Layer 4 of a small transformer language model trained on English Wikipedia (12 layers, counted from 0, width 128).
A neuron adds its activation times its output weights to the MLP's output. To switch it off is to set its activation to zero at one token and run the rest of the model.
A neuron's activation on a vector x is GELU(weights . x), where the dot is the dot product.

Input weights of the MLP neurons that the questions are about. A number n stands for (n - 500) times 0.0006.
n20: 470 583 485 549 543 476 408 488 368 425 530 556 439 614 290 416 577 630 382 463 494 454 427 462 393 572 532 315 592 417 357 510 588 645 470 661 486 540 539 497 381 669 503 445 462 552 613 289 442 563 575 535 481 378 494 427 354 455 487 547 679 504 435 383 428 354 571 648 670 519 360 629 541 397 405 669 503 371 365 693 537 617 433 653 346 407 728 542 538 417 689 455 462 398 543 647 652 355 417 605 573 318 391 652 491 430 521 523 513 539 597 476 413 622 419 642 365 497 536 635 567 231 569 803 542 408 491 342
n35: 517 632 493 490 598 561 400 313 531 392 552 813 424 453 565 461 335 345 363 523 571 437 766 379 739 779 582 587 414 600 446 456 471 751 417 571 621 640 364 571 418 548 462 445 490 445 566 496 462 397 409 315 500 429 442 213 342 414 504 405 474 536 675 379 423 638 479 532 653 437 489 510 506 305 406 711 572 532 621 621 363 625 262 459 452 669 544 716 361 433 514 524 490 419 402 428 547 423 428 563 440 692 671 550 358 632 352 277 462 534 367 490 489 538 480 563 780 478 517 738 410 420 464 280 688 490 345 540
n36: 636 477 591 627 504 435 593 561 467 513 748 702 486 541 474 534 593 445 500 471 480 554 596 593 394 700 223 206 689 423 314 486 360 483 420 521 388 513 348 467 711 366 650 370 481 486 647 467 632 402 464 534 388 528 625 412 384 467 493 493 659 366 713 537 335 368 540 565 519 615 393 324 491 587 467 454 510 666 281 659 611 593 510 522 571 466 406 307 524 464 612 694 751 464 673 393 347 635 497 380 372 500 469 640 246 473 545 354 504 526 464 432 541 393 569 354 364 336 710 469 586 517 612 527 500 497 401 576
n38: 712 633 399 586 544 561 539 358 363 518 413 317 281 519 618 507 525 566 414 476 688 485 405 564 520 475 390 474 677 475 470 598 610 396 444 539 329 370 446 255 571 486 316 616 711 496 675 480 720 339 597 546 586 532 696 714 446 521 347 556 363 534 392 574 168 394 470 489 693 451 542 346 543 562 622 360 222 692 493 588 608 544 818 568 343 329 462 516 333 551 508 387 653 410 396 485 550 560 481 777 635 542 381 496 414 540 430 516 224 561 339 529 582 651 535 346 531 415 794 357 641 400 685 370 638 327 533 399
n44: 769 426 495 622 605 508 624 561 471 469 455 551 467 519 543 623 497 412 312 377 470 442 610 528 570 585 538 368 553 558 326 547 454 569 577 385 442 593 654 443 466 490 592 491 437 489 469 486 390 422 513 351 617 418 489 527 506 503 549 386 553 491 373 432 513 461 550 449 458 436 555 568 449 357 497 634 563 616 476 469 577 395 538 344 567 420 632 392 500 251 632 513 532 503 543 721 494 589 530 418 362 481 538 549 663 377 565 565 566 528 543 515 572 483 343 508 442 541 619 586 530 368 422 336 495 279 484 602
n52: 438 261 522 522 478 487 468 326 342 700 295 374 472 555 697 486 454 478 452 318 466 642 483 607 286 583 500 338 478 323 542 582 293 437 657 489 609 385 421 609 543 493 426 376 600 766 461 639 392 627 618 405 532 540 251 682 454 628 405 588 521 573 493 327 708 410 415 510 535 503 584 564 536 789 621 483 416 492 557 654 497 288 538 722 504 456 542 436 503 225 521 576 567 480 339 490 705 487 444 507 352 384 567 410 411 658 459 698 445 523 419 349 592 649 471 673 412 535 371 493 472 598 624 564 314 648 510 577
n53: 413 318 684 677 230 431 361 462 463 554 428 372 605 408 533 595 435 442 399 387 762 455 485 461 354 666 515 530 703 679 342 551 389 492 366 444 496 252 627 489 604 25 329 642 763 453 414 524 434 599 123 335 543 377 574 564 480 587 612 474 461 543 555 592 398 378 327 492 674 474 512 563 622 604 347 585 408 563 671 429 647 440 720 540 464 459 418 363 462 368 473 629 655 435 294 523 633 543 658 530 508 636 527 515 303 537 471 492 621 504 565 616 753 673 472 524 562 336 379 447 373 511 610 586 407 664 599 653
n121: 595 349 261 487 712 791 464 561 571 533 529 493 353 268 589 507 438 324 415 390 747 374 533 367 439 571 580 446 482 526 625 675 628 697 610 586 628 544 398 187 558 398 598 549 551 365 461 628 493 654 435 553 617 324 325 522 514 496 647 439 404 523 528 353 503 503 429 555 487 647 392 386 572 525 399 436 737 386 651 393 697 668 545 263 719 401 479 500 465 399 476 543 443 474 412 273 267 545 559 534 616 595 387 334 445 493 632 468 580 625 511 480 401 664 506 644 553 528 464 534 361 402 379 575 588 503 377 565
n182: 531 497 659 485 617 472 436 680 684 611 659 320 655 500 483 610 552 676 465 706 432 433 500 421 493 638 588 656 588 308 572 587 575 630 459 391 705 394 382 457 415 628 468 511 497 443 507 383 563 384 324 482 436 622 361 416 530 610 398 577 456 413 717 720 307 434 458 526 512 590 457 437 427 500 494 345 472 266 551 380 522 490 302 418 476 429 440 179 402 568 403 431 428 568 476 727 507 460 628 385 418 457 639 386 406 500 592 581 541 562 334 587 445 475 362 395 487 563 503 760 415 557 335 644 500 655 550 609
n192: 519 465 566 385 445 602 514 416 443 540 568 529 394 569 644 487 463 659 619 441 335 308 595 635 456 567 500 241 582 530 530 375 493 517 417 575 603 599 562 621 469 316 421 432 552 678 463 351 286 448 596 471 315 694 490 530 550 304 361 494 648 445 644 443 420 478 413 428 479 552 820 573 641 449 497 342 522 691 494 706 391 395 365 228 419 661 590 393 654 483 471 444 341 537 462 401 670 595 516 219 575 510 503 448 484 684 546 541 566 677 413 525 393 595 488 575 433 677 559 318 474 526 546 538 490 608 525 496
n197: 577 448 618 475 362 521 432 482 619 550 643 522 351 650 490 491 535 493 607 685 509 558 352 450 632 605 391 350 698 284 494 532 478 532 510 350 567 347 399 473 572 554 564 258 564 577 471 401 268 423 568 407 645 344 475 610 375 473 655 500 461 507 522 425 568 491 298 578 494 540 645 512 654 585 442 467 476 466 703 564 537 594 506 247 597 466 449 410 581 477 599 464 718 461 596 607 627 588 739 591 389 547 611 390 401 476 507 617 457 648 503 435 426 419 523 448 376 439 398 316 277 583 565 570 465 628 389 385
n201: 436 549 422 466 346 394 419 570 560 317 437 543 321 493 613 403 420 349 300 514 426 510 329 522 486 699 541 334 557 592 401 479 520 324 475 433 725 497 420 526 624 617 556 511 759 563 538 500 431 577 526 575 706 716 448 597 510 397 473 387 507 633 646 541 687 533 640 242 620 580 634 293 685 438 500 595 418 594 441 493 520 272 551 450 345 333 569 441 660 387 348 510 659 406 583 599 386 414 671 636 518 459 593 585 547 490 378 599 375 436 554 513 322 672 360 479 583 497 419 466 769 410 493 387 514 616 294 583
n236: 458 239 514 547 594 560 756 349 438 468 306 754 258 455 512 559 651 423 595 394 430 383 309 479 542 561 418 562 737 322 207 373 761 595 405 566 265 504 500 568 414 325 565 333 757 458 634 500 448 474 726 722 446 527 511 452 588 447 576 526 415 504 511 455 614 489 518 466 391 474 455 543 616 480 340 619 471 603 623 554 419 453 787 311 620 548 500 573 470 543 548 704 455 333 453 557 386 535 523 464 449 772 652 496 459 370 468 694 528 475 338 372 636 315 500 761 724 416 493 612 545 537 426 266 455 329 331 351

Output weights of the MLP neurons that the questions are about. A number n stands for (n - 500) times 0.00049.
n20: 455 396 468 514 334 299 645 381 319 491 489 511 433 448 538 596 516 480 490 571 546 561 385 629 454 385 445 589 471 487 529 479 678 300 402 438 397 466 500 454 436 640 482 603 715 414 366 722 622 661 613 521 348 645 630 342 506 497 759 517 496 362 570 487 480 441 513 490 294 561 494 594 322 730 681 416 608 439 659 396 487 557 608 658 435 460 584 517 504 355 586 533 429 646 523 546 455 722 497 371 254 315 581 466 525 365 448 406 463 327 343 413 813 467 406 496 453 681 389 463 555 619 429 335 584 478 843 654
n35: 556 358 525 461 540 628 653 468 612 466 438 544 654 312 518 713 487 541 402 461 461 600 414 281 401 440 438 530 615 569 422 476 528 425 352 352 710 541 305 408 604 208 566 539 450 458 533 504 322 524 533 628 660 427 562 490 337 465 318 369 774 682 644 493 342 493 410 668 299 590 600 385 402 628 550 492 318 533 454 320 306 419 539 621 596 379 398 555 574 345 493 421 588 447 352 655 458 646 490 462 685 562 541 477 307 441 673 552 493 695 638 401 432 427 507 406 615 400 468 460 757 577 764 528 609 577 451 532
n36: 416 586 589 573 405 573 384 454 401 676 540 440 461 470 340 564 486 478 717 449 304 725 453 382 766 467 572 522 508 604 569 515 665 520 830 709 377 534 244 404 231 508 336 591 533 507 175 520 507 665 493 481 452 468 631 676 622 394 566 526 341 614 480 558 573 432 551 475 682 455 524 669 504 465 290 492 461 425 608 525 437 518 559 643 451 444 289 398 484 438 504 290 387 645 396 512 519 436 562 823 457 613 371 677 598 536 247 383 349 556 436 420 403 410 282 568 515 295 370 389 861 562 628 312 561 647 704 481
n38: 633 310 526 496 519 357 496 325 640 388 485 664 209 487 407 634 541 540 603 568 425 445 461 567 395 484 573 528 527 476 457 548 646 678 335 344 461 485 449 639 470 809 442 613 697 703 635 454 236 671 566 552 273 535 515 483 754 430 304 422 535 422 652 334 631 573 599 510 598 588 437 364 347 425 477 398 594 542 532 531 432 404 360 478 656 399 362 504 660 453 307 358 428 437 424 428 552 379 726 384 580 438 608 504 330 274 369 552 514 697 340 654 558 336 468 488 454 453 809 441 462 715 682 690 511 643 305 574
n44: 353 765 508 488 347 284 307 325 431 634 722 631 757 476 624 333 701 553 554 346 371 595 705 352 594 604 508 437 516 525 729 562 672 351 713 594 607 325 443 263 488 714 492 393 655 447 476 710 413 420 388 614 419 722 504 542 652 512 464 493 464 294 561 707 507 511 393 618 467 479 441 463 649 480 389 253 545 488 513 417 470 582 496 370 420 650 336 477 467 535 199 304 618 550 405 321 438 459 552 247 387 343 474 738 447 696 428 359 347 712 355 488 542 613 339 777 548 614 588 551 536 670 594 382 484 536 371 565
n52: 689 533 285 539 976 492 606 473 564 291 556 427 492 290 427 417 586 433 427 708 407 451 445 297 484 311 428 818 927 666 317 504 568 725 545 330 343 538 678 443 532 299 642 621 551 345 552 327 365 288 521 368 524 380 704 559 479 393 547 474 432 577 415 496 507 529 577 528 573 602 613 541 541 574 378 631 611 548 517 248 548 474 543 219 523 572 403 439 371 382 551 561 343 527 659 575 384 476 614 399 536 583 582 430 430 342 770 536 452 507 504 364 376 413 463 449 652 353 512 599 668 511 511 496 708 556 492 371
n53: 616 463 582 543 625 289 417 656 605 503 597 594 382 537 585 299 475 549 477 461 597 500 419 697 684 595 607 551 556 533 340 642 565 451 491 296 636 815 309 557 456 321 541 710 717 263 403 427 421 382 367 226 395 512 464 619 436 585 358 355 452 680 614 515 326 340 378 757 328 713 490 452 679 476 733 436 380 400 487 554 474 563 539 515 576 464 278 615 289 465 471 489 393 523 460 575 329 757 422 583 598 538 616 671 493 455 525 453 444 463 717 839 583 394 605 440 455 462 261 476 306 459 464 199 620 330 550 497
n121: 711 430 248 643 694 437 451 517 451 374 507 620 426 397 497 490 535 386 569 233 399 402 533 428 793 559 486 467 426 429 215 462 238 515 181 540 579 463 420 548 617 517 485 366 405 620 471 626 513 517 629 654 539 461 500 644 468 472 567 526 421 737 391 573 520 357 381 627 555 535 552 597 596 416 535 382 667 396 564 590 420 503 585 718 544 330 500 473 808 594 448 432 423 390 426 419 417 244 711 641 438 605 416 578 437 525 468 432 530 395 469 615 513 582 370 423 716 480 521 634 289 553 571 646 452 504 426 589
n182: 537 561 463 564 378 683 405 332 330 569 462 810 712 532 460 356 646 438 453 671 382 500 579 357 558 464 430 468 369 440 167 387 493 307 449 571 596 546 507 593 527 635 465 371 500 460 594 451 536 619 808 632 430 448 486 388 497 343 476 635 441 655 376 394 580 396 506 614 610 451 470 642 361 398 404 456 546 386 402 572 516 436 645 510 470 465 584 688 535 533 424 559 577 630 459 538 453 396 599 673 617 352 445 511 543 489 416 619 597 532 365 563 415 582 717 507 561 500 407 310 422 296 416 559 500 392 819 416
n192: 301 395 640 442 788 247 448 361 308 563 574 489 555 212 463 649 616 572 524 393 599 520 708 500 462 406 597 423 389 576 554 430 620 489 536 397 612 679 465 574 400 459 504 497 564 596 391 479 543 477 503 726 468 381 742 534 497 530 376 432 423 507 518 616 429 230 532 238 400 522 545 669 412 713 407 355 667 203 544 450 363 380 692 557 414 662 303 477 610 552 423 418 550 433 700 483 419 509 445 461 634 483 474 686 556 504 415 365 539 485 527 489 563 474 464 383 584 606 514 443 525 519 610 593 524 472 605 489
n197: 477 464 432 423 424 457 442 436 567 372 552 419 544 415 540 657 528 224 457 384 520 575 686 676 402 725 487 468 455 516 518 417 493 500 543 556 421 431 504 512 381 483 293 561 430 466 396 650 549 618 388 753 375 566 403 409 649 453 262 426 472 603 444 659 446 626 459 808 528 191 470 516 420 663 503 548 554 490 482 547 287 461 452 678 379 573 641 609 626 651 370 531 506 573 531 250 467 550 427 578 585 664 519 356 543 440 298 357 268 541 651 476 415 509 603 426 619 536 521 530 611 583 512 592 537 409 622 522
n201: 362 609 570 612 415 314 527 589 620 494 507 552 507 503 464 600 634 340 556 584 289 326 407 702 371 605 490 506 436 559 396 516 458 322 535 459 481 680 421 471 523 444 424 512 606 530 568 438 327 377 546 407 776 595 429 497 500 549 537 472 678 467 573 462 506 596 544 506 239 578 322 380 696 417 728 424 292 486 543 531 611 522 551 555 574 202 725 500 462 494 565 592 400 588 635 487 464 355 390 698 590 494 554 744 626 424 454 537 696 449 419 521 423 398 589 336 387 603 345 538 536 522 430 371 382 411 616 500
n236: 377 720 540 491 450 584 344 659 635 434 381 214 656 708 461 711 504 521 618 487 557 573 488 556 535 420 712 479 612 488 338 613 604 519 367 560 554 130 597 588 513 777 523 774 275 300 336 578 607 293 520 527 459 605 445 421 424 308 326 546 500 355 745 337 294 347 354 448 565 806 742 407 542 358 102 322 384 577 476 537 360 437 281 327 539 830 725 461 679 571 566 545 654 491 582 558 136 403 559 590 545 409 538 491 556 251 525 431 720 881 440 655 337 426 496 407 525 650 360 554 338 483 378 673 491 582 505 500

Each question names a token from some text and the token that comes next. It shows the vector x that enters the MLP there. A number n stands for (n - 500) times 0.0083.

Then comes g, the gradient of the next token's log-probability with respect to the MLP's output, scaled to length 1. A neuron's effect is roughly proportional to its activation times (output weights . g). A number n stands for (n - 500) times 0.00087.

"m", then "b"
x: 350 626 305 532 323 597 263 225 546 405 451 676 447 622 402 557 676 574 708 629 409 400 381 348 528 218 483 719 484 504 799 362 439 482 518 422 342 775 668 550 361 639 469 525 602 481 305 598 924 555 627 164 520 307 474 471 700 533 379 533 295 668 633 845 601 445 399 552 405 721 486 480 438 490 733 621 464 525 419 551 500 551 525 474 183 437 395 614 608 452 530 447 428 681 460 476 477 561 549 383 387 496 639 450 529 417 597 472 788 576 579 342 414 610 683 357 275 448 499 527 538 468 507 604 250 279 334 609
g: 356 541 544 443 518 510 456 507 292 356 573 640 435 558 509 252 596 454 638 453 457 598 379 586 381 412 424 449 691 554 517 419 643 447 529 602 554 439 305 398 635 580 443 577 422 528 481 632 410 326 551 517 533 578 654 705 673 471 772 696 332 514 660 522 441 435 589 590 572 532 474 460 478 472 598 384 356 504 513 457 523 567 442 481 583 382 499 414 390 366 423 402 399 466 502 589 588 442 607 430 640 494 483 600 523 398 719 606 415 444 720 595 341 480 303 558 268 526 454 621 472 425 495 545 462 530 438 464
Switching off which neuron hurts the next token most? n197

"f", then "l"
x: 427 647 310 468 426 581 279 339 572 386 383 653 453 541 335 729 668 506 689 609 422 417 362 304 552 102 666 661 470 556 860 443 501 395 495 466 222 767 627 495 377 653 611 399 613 484 407 586 762 598 649 250 453 320 503 403 576 696 421 461 220 562 502 807 473 474 421 516 553 689 531 484 561 551 698 641 535 603 446 523 399 574 604 562 89 476 406 599 599 314 511 480 408 515 388 333 440 515 633 489 504 464 684 411 469 436 531 405 804 625 493 437 516 539 657 311 266 574 634 625 503 550 380 472 209 309 450 673
g: 447 436 633 519 635 457 432 568 489 536 406 514 623 473 411 397 485 664 403 589 476 573 471 407 532 467 720 358 477 410 534 535 671 672 341 576 464 545 628 344 780 417 593 389 473 426 317 453 512 496 621 492 556 463 474 476 370 461 352 445 366 702 613 625 513 537 381 616 782 382 298 517 349 510 617 358 495 658 450 405 469 531 357 293 695 589 436 352 471 428 553 411 446 475 508 431 523 611 482 418 598 567 644 546 433 407 480 548 542 595 352 507 340 325 481 423 523 602 548 578 495 590 623 596 492 513 525 593
Which two neurons, each switched off alone, lower its probability most, in order? n20, n201

"ction", then " ("
x: 397 551 289 522 325 441 248 351 632 404 245 717 499 637 391 585 760 406 610 671 489 544 349 303 447 210 596 687 508 509 792 491 445 518 478 457 402 858 686 614 449 524 493 351 645 504 314 590 807 564 584 224 515 354 505 357 607 504 442 595 217 645 502 844 503 466 440 342 418 736 532 630 405 523 588 592 520 439 433 542 368 472 522 560 207 484 364 653 544 418 507 526 427 603 540 426 378 665 564 463 332 472 485 475 435 452 700 524 834 651 527 450 395 590 694 371 214 497 587 610 478 536 575 613 275 214 408 600
g: 510 477 664 238 456 641 620 418 494 595 316 384 348 512 511 488 422 422 301 477 301 525 276 502 708 566 335 637 545 603 550 551 645 489 518 575 305 505 444 597 470 433 364 584 522 739 657 571 483 477 537 595 448 627 579 392 436 548 491 345 442 560 511 463 517 470 515 482 473 585 454 568 563 638 620 509 472 365 565 404 631 618 588 634 507 321 505 401 433 536 540 514 423 590 528 653 540 420 549 260 260 501 347 545 428 390 660 460 645 551 470 520 552 569 585 470 689 482 351 579 424 360 515 456 456 512 546 538
Which neuron, switched off, raises the next token's probability most? n20

" e", then "art"
x: 333 669 372 437 334 573 449 339 564 337 313 654 438 623 326 537 735 397 670 541 429 429 379 406 515 244 576 549 368 638 785 310 485 449 444 512 289 808 623 694 495 509 583 307 508 437 356 591 896 564 652 237 603 337 388 541 646 510 498 381 299 622 505 726 460 457 330 583 481 608 569 599 449 573 561 669 537 543 471 506 451 436 457 576 101 424 366 551 614 417 472 433 429 690 489 486 427 659 634 631 530 410 541 425 416 557 577 524 841 562 536 392 304 565 678 235 206 491 586 649 522 621 544 610 287 369 406 743
g: 479 455 583 572 524 320 426 372 553 456 418 451 556 558 502 648 483 518 421 375 458 661 610 601 418 482 335 621 576 331 488 570 496 509 747 541 445 474 481 455 474 732 512 490 546 478 530 450 518 517 481 567 376 446 358 623 379 498 404 453 447 405 382 514 577 418 563 599 418 497 499 411 225 345 469 761 608 501 286 550 577 577 639 518 401 406 620 570 586 497 561 550 589 493 615 367 503 566 381 502 467 447 408 455 394 565 567 648 657 578 627 491 607 729 636 450 560 493 327 448 651 601 564 244 274 368 476 473
Switching off which neuron hurts the next token most? n121

".", then "5"
x: 415 575 170 489 417 670 303 271 441 385 293 761 531 642 387 660 680 327 574 581 494 324 337 458 511 266 533 682 402 472 674 458 355 484 409 430 326 796 581 561 471 544 624 253 560 477 377 662 867 497 510 387 492 344 379 451 474 643 545 460 313 698 634 809 484 426 367 520 434 672 384 659 475 649 527 554 541 433 390 524 468 538 613 534 236 392 306 542 661 486 596 461 429 586 434 299 415 636 617 467 468 491 483 504 412 507 585 454 854 664 676 341 423 692 557 275 222 554 627 676 606 538 498 725 214 426 453 662
g: 691 512 525 448 464 411 641 587 382 418 542 621 389 557 336 445 619 728 560 599 399 382 611 625 412 544 421 355 476 729 453 490 385 482 479 514 600 503 453 404 662 542 525 388 515 504 554 404 359 330 408 658 543 651 501 561 427 433 660 650 542 640 374 609 365 444 513 613 483 525 502 455 482 470 461 482 461 613 480 468 551 329 380 515 634 380 455 420 660 498 378 406 558 360 643 556 561 384 560 529 446 440 376 677 600 403 535 500 164 406 606 453 456 544 388 501 428 594 718 391 560 422 509 572 721 463 422 499
Switching off which neuron hurts the next token most? n121

" of", then " c"
x: 441 659 340 598 359 707 384 391 639 342 342 710 442 677 338 643 604 420 777 616 441 433 367 403 423 254 593 586 396 523 880 385 447 447 346 406 239 775 510 593 202 540 570 434 675 433 209 664 756 458 588 312 485 288 529 695 626 663 352 547 239 583 558 831 449 461 431 501 450 691 608 650 582 565 580 600 491 516 409 440 382 538 564 569 196 353 362 576 668 380 596 464 431 659 413 417 486 565 589 541 452 400 426 439 545 489 555 528 765 622 559 327 427 561 534 248 187 546 698 597 557 473 482 562 319 352 519 601
g: 481 395 449 618 460 462 378 484 372 443 495 435 512 434 728 513 599 560 678 278 594 451 529 536 475 604 404 543 623 330 391 481 470 470 565 541 421 607 660 592 570 502 414 415 452 587 592 389 498 491 569 440 532 498 340 352 567 315 265 511 702 332 413 518 543 550 375 586 389 280 616 525 497 319 628 483 575 341 579 602 459 630 495 432 567 605 628 593 740 244 420 545 533 499 456 433 675 531 496 566 498 588 487 481 546 649 511 533 444 742 534 607 425 498 597 481 412 285 482 389 477 442 436 543 423 500 643 584
Switching off which neuron hurts the next token most? n52

" |", then " J"
x: 424 617 350 529 338 534 298 282 596 355 369 656 407 689 370 660 652 386 608 556 573 367 437 413 503 279 596 738 400 509 629 367 418 503 492 445 392 870 654 583 417 446 725 362 604 438 417 651 844 577 548 333 440 346 520 507 593 656 430 501 375 641 631 869 403 450 512 543 439 651 473 766 395 524 512 624 365 577 383 539 284 451 552 611 174 305 370 427 543 379 664 496 472 538 396 400 446 577 597 449 416 546 533 384 338 450 491 415 772 613 701 283 410 729 597 275 257 445 656 672 655 554 517 578 201 377 426 655
g: 413 563 519 475 671 606 476 299 571 493 466 635 550 415 483 563 392 532 362 580 444 497 387 500 614 456 593 362 392 587 456 352 578 476 582 428 451 388 453 545 465 564 507 547 627 378 373 266 700 584 625 407 528 630 584 464 771 466 548 403 432 530 355 543 524 556 424 657 564 649 681 437 336 582 331 419 569 431 531 281 543 494 513 660 667 498 502 521 511 470 495 351 396 497 295 489 517 546 478 484 580 384 506 612 528 588 518 399 305 484 484 404 522 421 746 497 582 404 530 535 476 345 317 546 524 753 602 604
Switching off which neuron hurts the next token most? n36

"2", then "3"
x: 338 577 356 538 382 510 239 285 543 386 330 729 389 692 388 482 672 502 663 594 493 321 389 283 677 222 690 772 570 498 746 365 377 460 377 404 392 765 543 600 475 508 593 435 626 578 413 539 880 652 526 269 421 380 540 374 588 576 481 534 258 610 628 900 458 457 442 494 611 634 459 551 432 534 522 598 440 468 538 433 348 515 558 549 147 462 460 545 504 345 484 485 483 597 348 457 450 620 614 492 455 485 582 523 329 456 507 458 815 542 582 286 545 675 668 388 251 430 588 621 478 559 584 563 129 364 482 799
g: 523 399 612 399 618 346 506 437 326 480 411 629 361 492 587 479 415 606 527 261 523 453 347 476 505 460 333 398 511 509 628 633 288 451 680 604 500 579 489 551 788 572 477 492 363 518 629 523 559 403 483 486 491 574 429 543 424 517 567 535 356 480 765 663 457 488 497 625 593 532 408 638 337 484 364 410 475 469 482 652 568 472 653 568 491 432 517 281 668 511 351 578 631 541 365 362 277 422 546 495 402 533 473 565 519 485 727 442 460 550 612 488 591 497 572 295 448 573 486 543 395 518 559 620 606 376 579 475
Which neuron, switched off, raises the next token's probability most? n121

"er", then "ial"
x: 388 566 266 480 434 612 173 409 638 412 408 755 426 615 381 486 789 481 743 490 490 466 362 517 513 226 529 694 466 650 725 373 313 372 512 373 236 729 553 563 325 560 518 302 620 447 314 628 795 494 644 254 569 272 515 395 648 661 334 287 365 722 541 796 507 372 516 531 436 663 471 603 561 617 639 500 482 416 430 538 374 624 589 548 225 545 436 543 536 367 551 507 499 526 482 392 481 676 702 413 497 422 459 380 396 424 629 473 829 545 630 403 517 558 698 351 157 545 610 630 543 578 552 598 288 349 389 635
g: 499 580 367 450 635 556 586 514 487 421 517 528 323 623 529 499 511 519 363 602 567 447 423 534 616 658 490 412 525 699 434 576 481 613 367 497 575 307 354 651 413 393 340 469 392 453 415 610 639 425 420 524 557 431 640 566 330 606 368 378 512 438 383 401 416 536 526 471 454 379 534 613 834 580 638 416 388 530 478 401 585 632 710 395 499 304 492 491 543 495 438 413 502 426 640 610 547 663 562 548 534 465 668 384 310 599 418 529 337 689 426 540 478 540 642 483 515 537 572 267 544 540 548 540 448 468 313 542
Switching off which neuron hurts the next token most? n182

"c", then "u"
x: 241 657 309 398 379 618 302 256 502 398 290 607 426 601 510 535 647 527 588 553 484 409 384 416 474 160 598 728 410 636 697 480 485 581 465 392 299 745 656 612 351 537 599 311 613 325 407 715 856 431 676 325 390 292 320 340 556 712 391 446 347 704 503 783 618 383 443 354 499 669 496 596 419 756 636 626 565 492 411 621 361 582 528 508 145 421 411 610 597 346 554 455 459 563 555 494 499 529 740 567 415 494 458 538 373 486 594 602 775 623 552 332 467 635 585 344 275 469 549 493 616 659 491 590 223 321 479 663
g: 398 279 462 425 524 613 528 460 540 594 393 535 502 274 578 511 581 515 600 568 617 444 332 512 482 548 578 523 546 637 542 448 447 361 600 511 559 631 616 549 536 611 584 508 718 617 510 650 553 637 528 538 599 586 621 410 455 381 629 381 441 531 383 363 372 208 548 380 404 579 671 583 511 531 571 291 685 428 482 471 487 360 418 591 454 544 550 380 569 331 559 297 597 483 442 630 464 419 503 590 518 666 475 504 396 511 546 434 426 487 498 606 368 490 389 370 423 698 419 615 545 313 335 563 646 477 335 431
Which neuron, switched off, raises the next token's probability most? n192

"2", then " |"
x: 338 554 290 569 406 528 251 304 544 377 312 723 372 725 373 516 657 512 620 566 462 339 415 270 647 181 713 734 503 521 757 370 341 487 426 370 381 756 532 631 460 529 639 408 615 595 420 572 897 609 534 285 429 401 522 357 546 575 498 519 309 619 638 935 471 439 507 519 577 631 471 547 410 538 508 528 460 485 516 433 339 516 534 593 187 456 465 529 495 332 485 475 486 588 374 426 504 618 588 482 411 467 616 535 374 486 514 483 804 525 580 273 486 703 657 385 244 407 625 599 518 570 594 546 145 314 514 789
g: 581 547 694 511 562 574 619 602 516 395 625 450 415 577 536 593 451 623 630 558 411 421 499 574 547 639 354 484 538 592 316 531 509 522 353 591 402 426 247 418 703 448 372 439 419 590 540 581 456 571 449 545 517 568 462 403 530 319 582 618 338 465 523 377 581 650 473 491 611 406 471 382 539 594 625 558 128 471 587 446 666 731 571 445 578 535 594 457 306 628 517 445 365 395 490 619 320 327 454 480 487 525 502 403 386 501 461 611 555 567 473 558 493 389 576 504 477 653 310 601 366 520 625 443 408 556 471 396
Which neuron, switched off, raises the next token's probability most? n201

" E", then "c"
x: 305 558 327 359 448 576 336 359 525 460 342 633 377 714 409 490 681 507 577 637 461 355 413 392 403 245 643 720 385 729 756 341 436 439 470 411 217 792 543 694 417 494 717 421 548 404 424 617 877 492 685 256 558 300 337 544 559 564 529 336 254 694 485 749 571 420 375 537 470 608 534 637 407 584 460 614 590 512 379 436 358 611 482 573 139 473 353 575 503 401 502 370 470 609 468 432 496 623 643 597 536 532 464 482 360 426 578 444 765 607 529 353 315 600 588 378 221 557 647 661 683 693 591 555 314 330 469 749
g: 622 650 333 478 575 422 472 546 417 404 522 380 463 494 490 552 510 532 531 485 355 444 434 728 557 551 442 393 660 717 696 454 517 581 413 563 568 471 402 662 615 259 231 332 374 526 535 509 385 413 618 421 497 601 421 606 518 522 456 532 508 597 429 526 462 544 715 410 435 559 552 456 596 623 483 487 333 587 389 383 412 417 505 291 453 450 481 436 545 465 439 346 401 514 490 698 640 340 684 658 774 529 557 613 507 416 548 477 476 585 592 487 440 485 432 485 407 468 540 399 409 580 433 581 751 417 495 521
Switching off which neuron hurts the next token most? n20

" J", then "er"
x: 198 549 366 444 360 642 277 268 539 566 380 777 425 573 440 643 595 531 576 718 428 290 490 387 438 244 598 745 398 618 780 383 350 450 395 404 281 760 553 598 364 483 765 399 562 358 374 523 788 416 733 234 608 338 463 490 528 578 442 515 368 680 502 825 548 445 391 535 563 622 603 547 456 568 410 696 524 581 410 479 318 559 546 529 146 322 358 520 578 456 459 349 481 656 430 494 545 533 653 511 642 510 507 419 437 447 570 555 780 681 583 319 428 450 660 348 243 699 553 642 527 585 460 500 307 328 443 773
g: 410 579 481 414 598 410 449 558 492 555 468 602 673 519 561 632 381 491 568 427 250 529 480 658 620 599 456 646 494 619 563 589 516 467 519 582 365 528 397 528 502 418 667 551 465 449 659 283 680 528 485 595 469 454 459 632 450 489 546 334 392 341 386 458 596 407 507 446 251 487 371 556 642 413 443 747 431 329 553 722 482 537 539 509 653 384 632 389 664 521 460 598 435 522 333 364 527 451 598 679 525 539 366 406 426 442 599 453 454 730 427 477 486 544 397 477 638 616 438 399 501 345 453 459 575 491 324 473
Switching off which neuron hurts the next token most? n20

"===", then "\n"
x: 352 527 273 329 398 539 378 376 488 478 326 663 431 677 321 550 630 471 622 755 508 433 495 356 438 357 601 663 502 639 766 416 475 528 381 407 282 886 549 460 410 497 591 258 605 436 326 560 836 589 751 218 404 418 533 395 659 577 336 493 187 543 572 737 503 550 441 485 499 684 529 673 653 526 488 545 557 548 420 541 296 494 524 689 191 315 483 533 700 362 531 515 467 671 376 452 434 786 636 613 490 391 325 466 425 339 648 421 787 546 668 371 478 624 514 359 253 483 515 668 537 385 505 628 244 424 486 656
g: 614 357 534 579 748 733 443 677 394 448 497 630 467 530 486 487 451 613 435 543 557 445 491 281 438 663 508 545 490 527 568 534 509 538 307 436 578 393 323 628 557 427 451 497 391 687 403 407 447 525 593 460 524 486 461 529 399 594 524 436 575 303 452 659 644 529 476 522 493 503 389 640 816 495 540 565 382 600 506 542 382 732 460 488 452 545 264 449 600 543 492 482 586 479 563 355 380 454 668 645 430 510 442 265 620 500 547 422 475 618 415 471 346 483 337 653 531 460 586 482 361 497 404 341 553 430 459 488
Which neuron, switched off, raises the next token's probability most? n20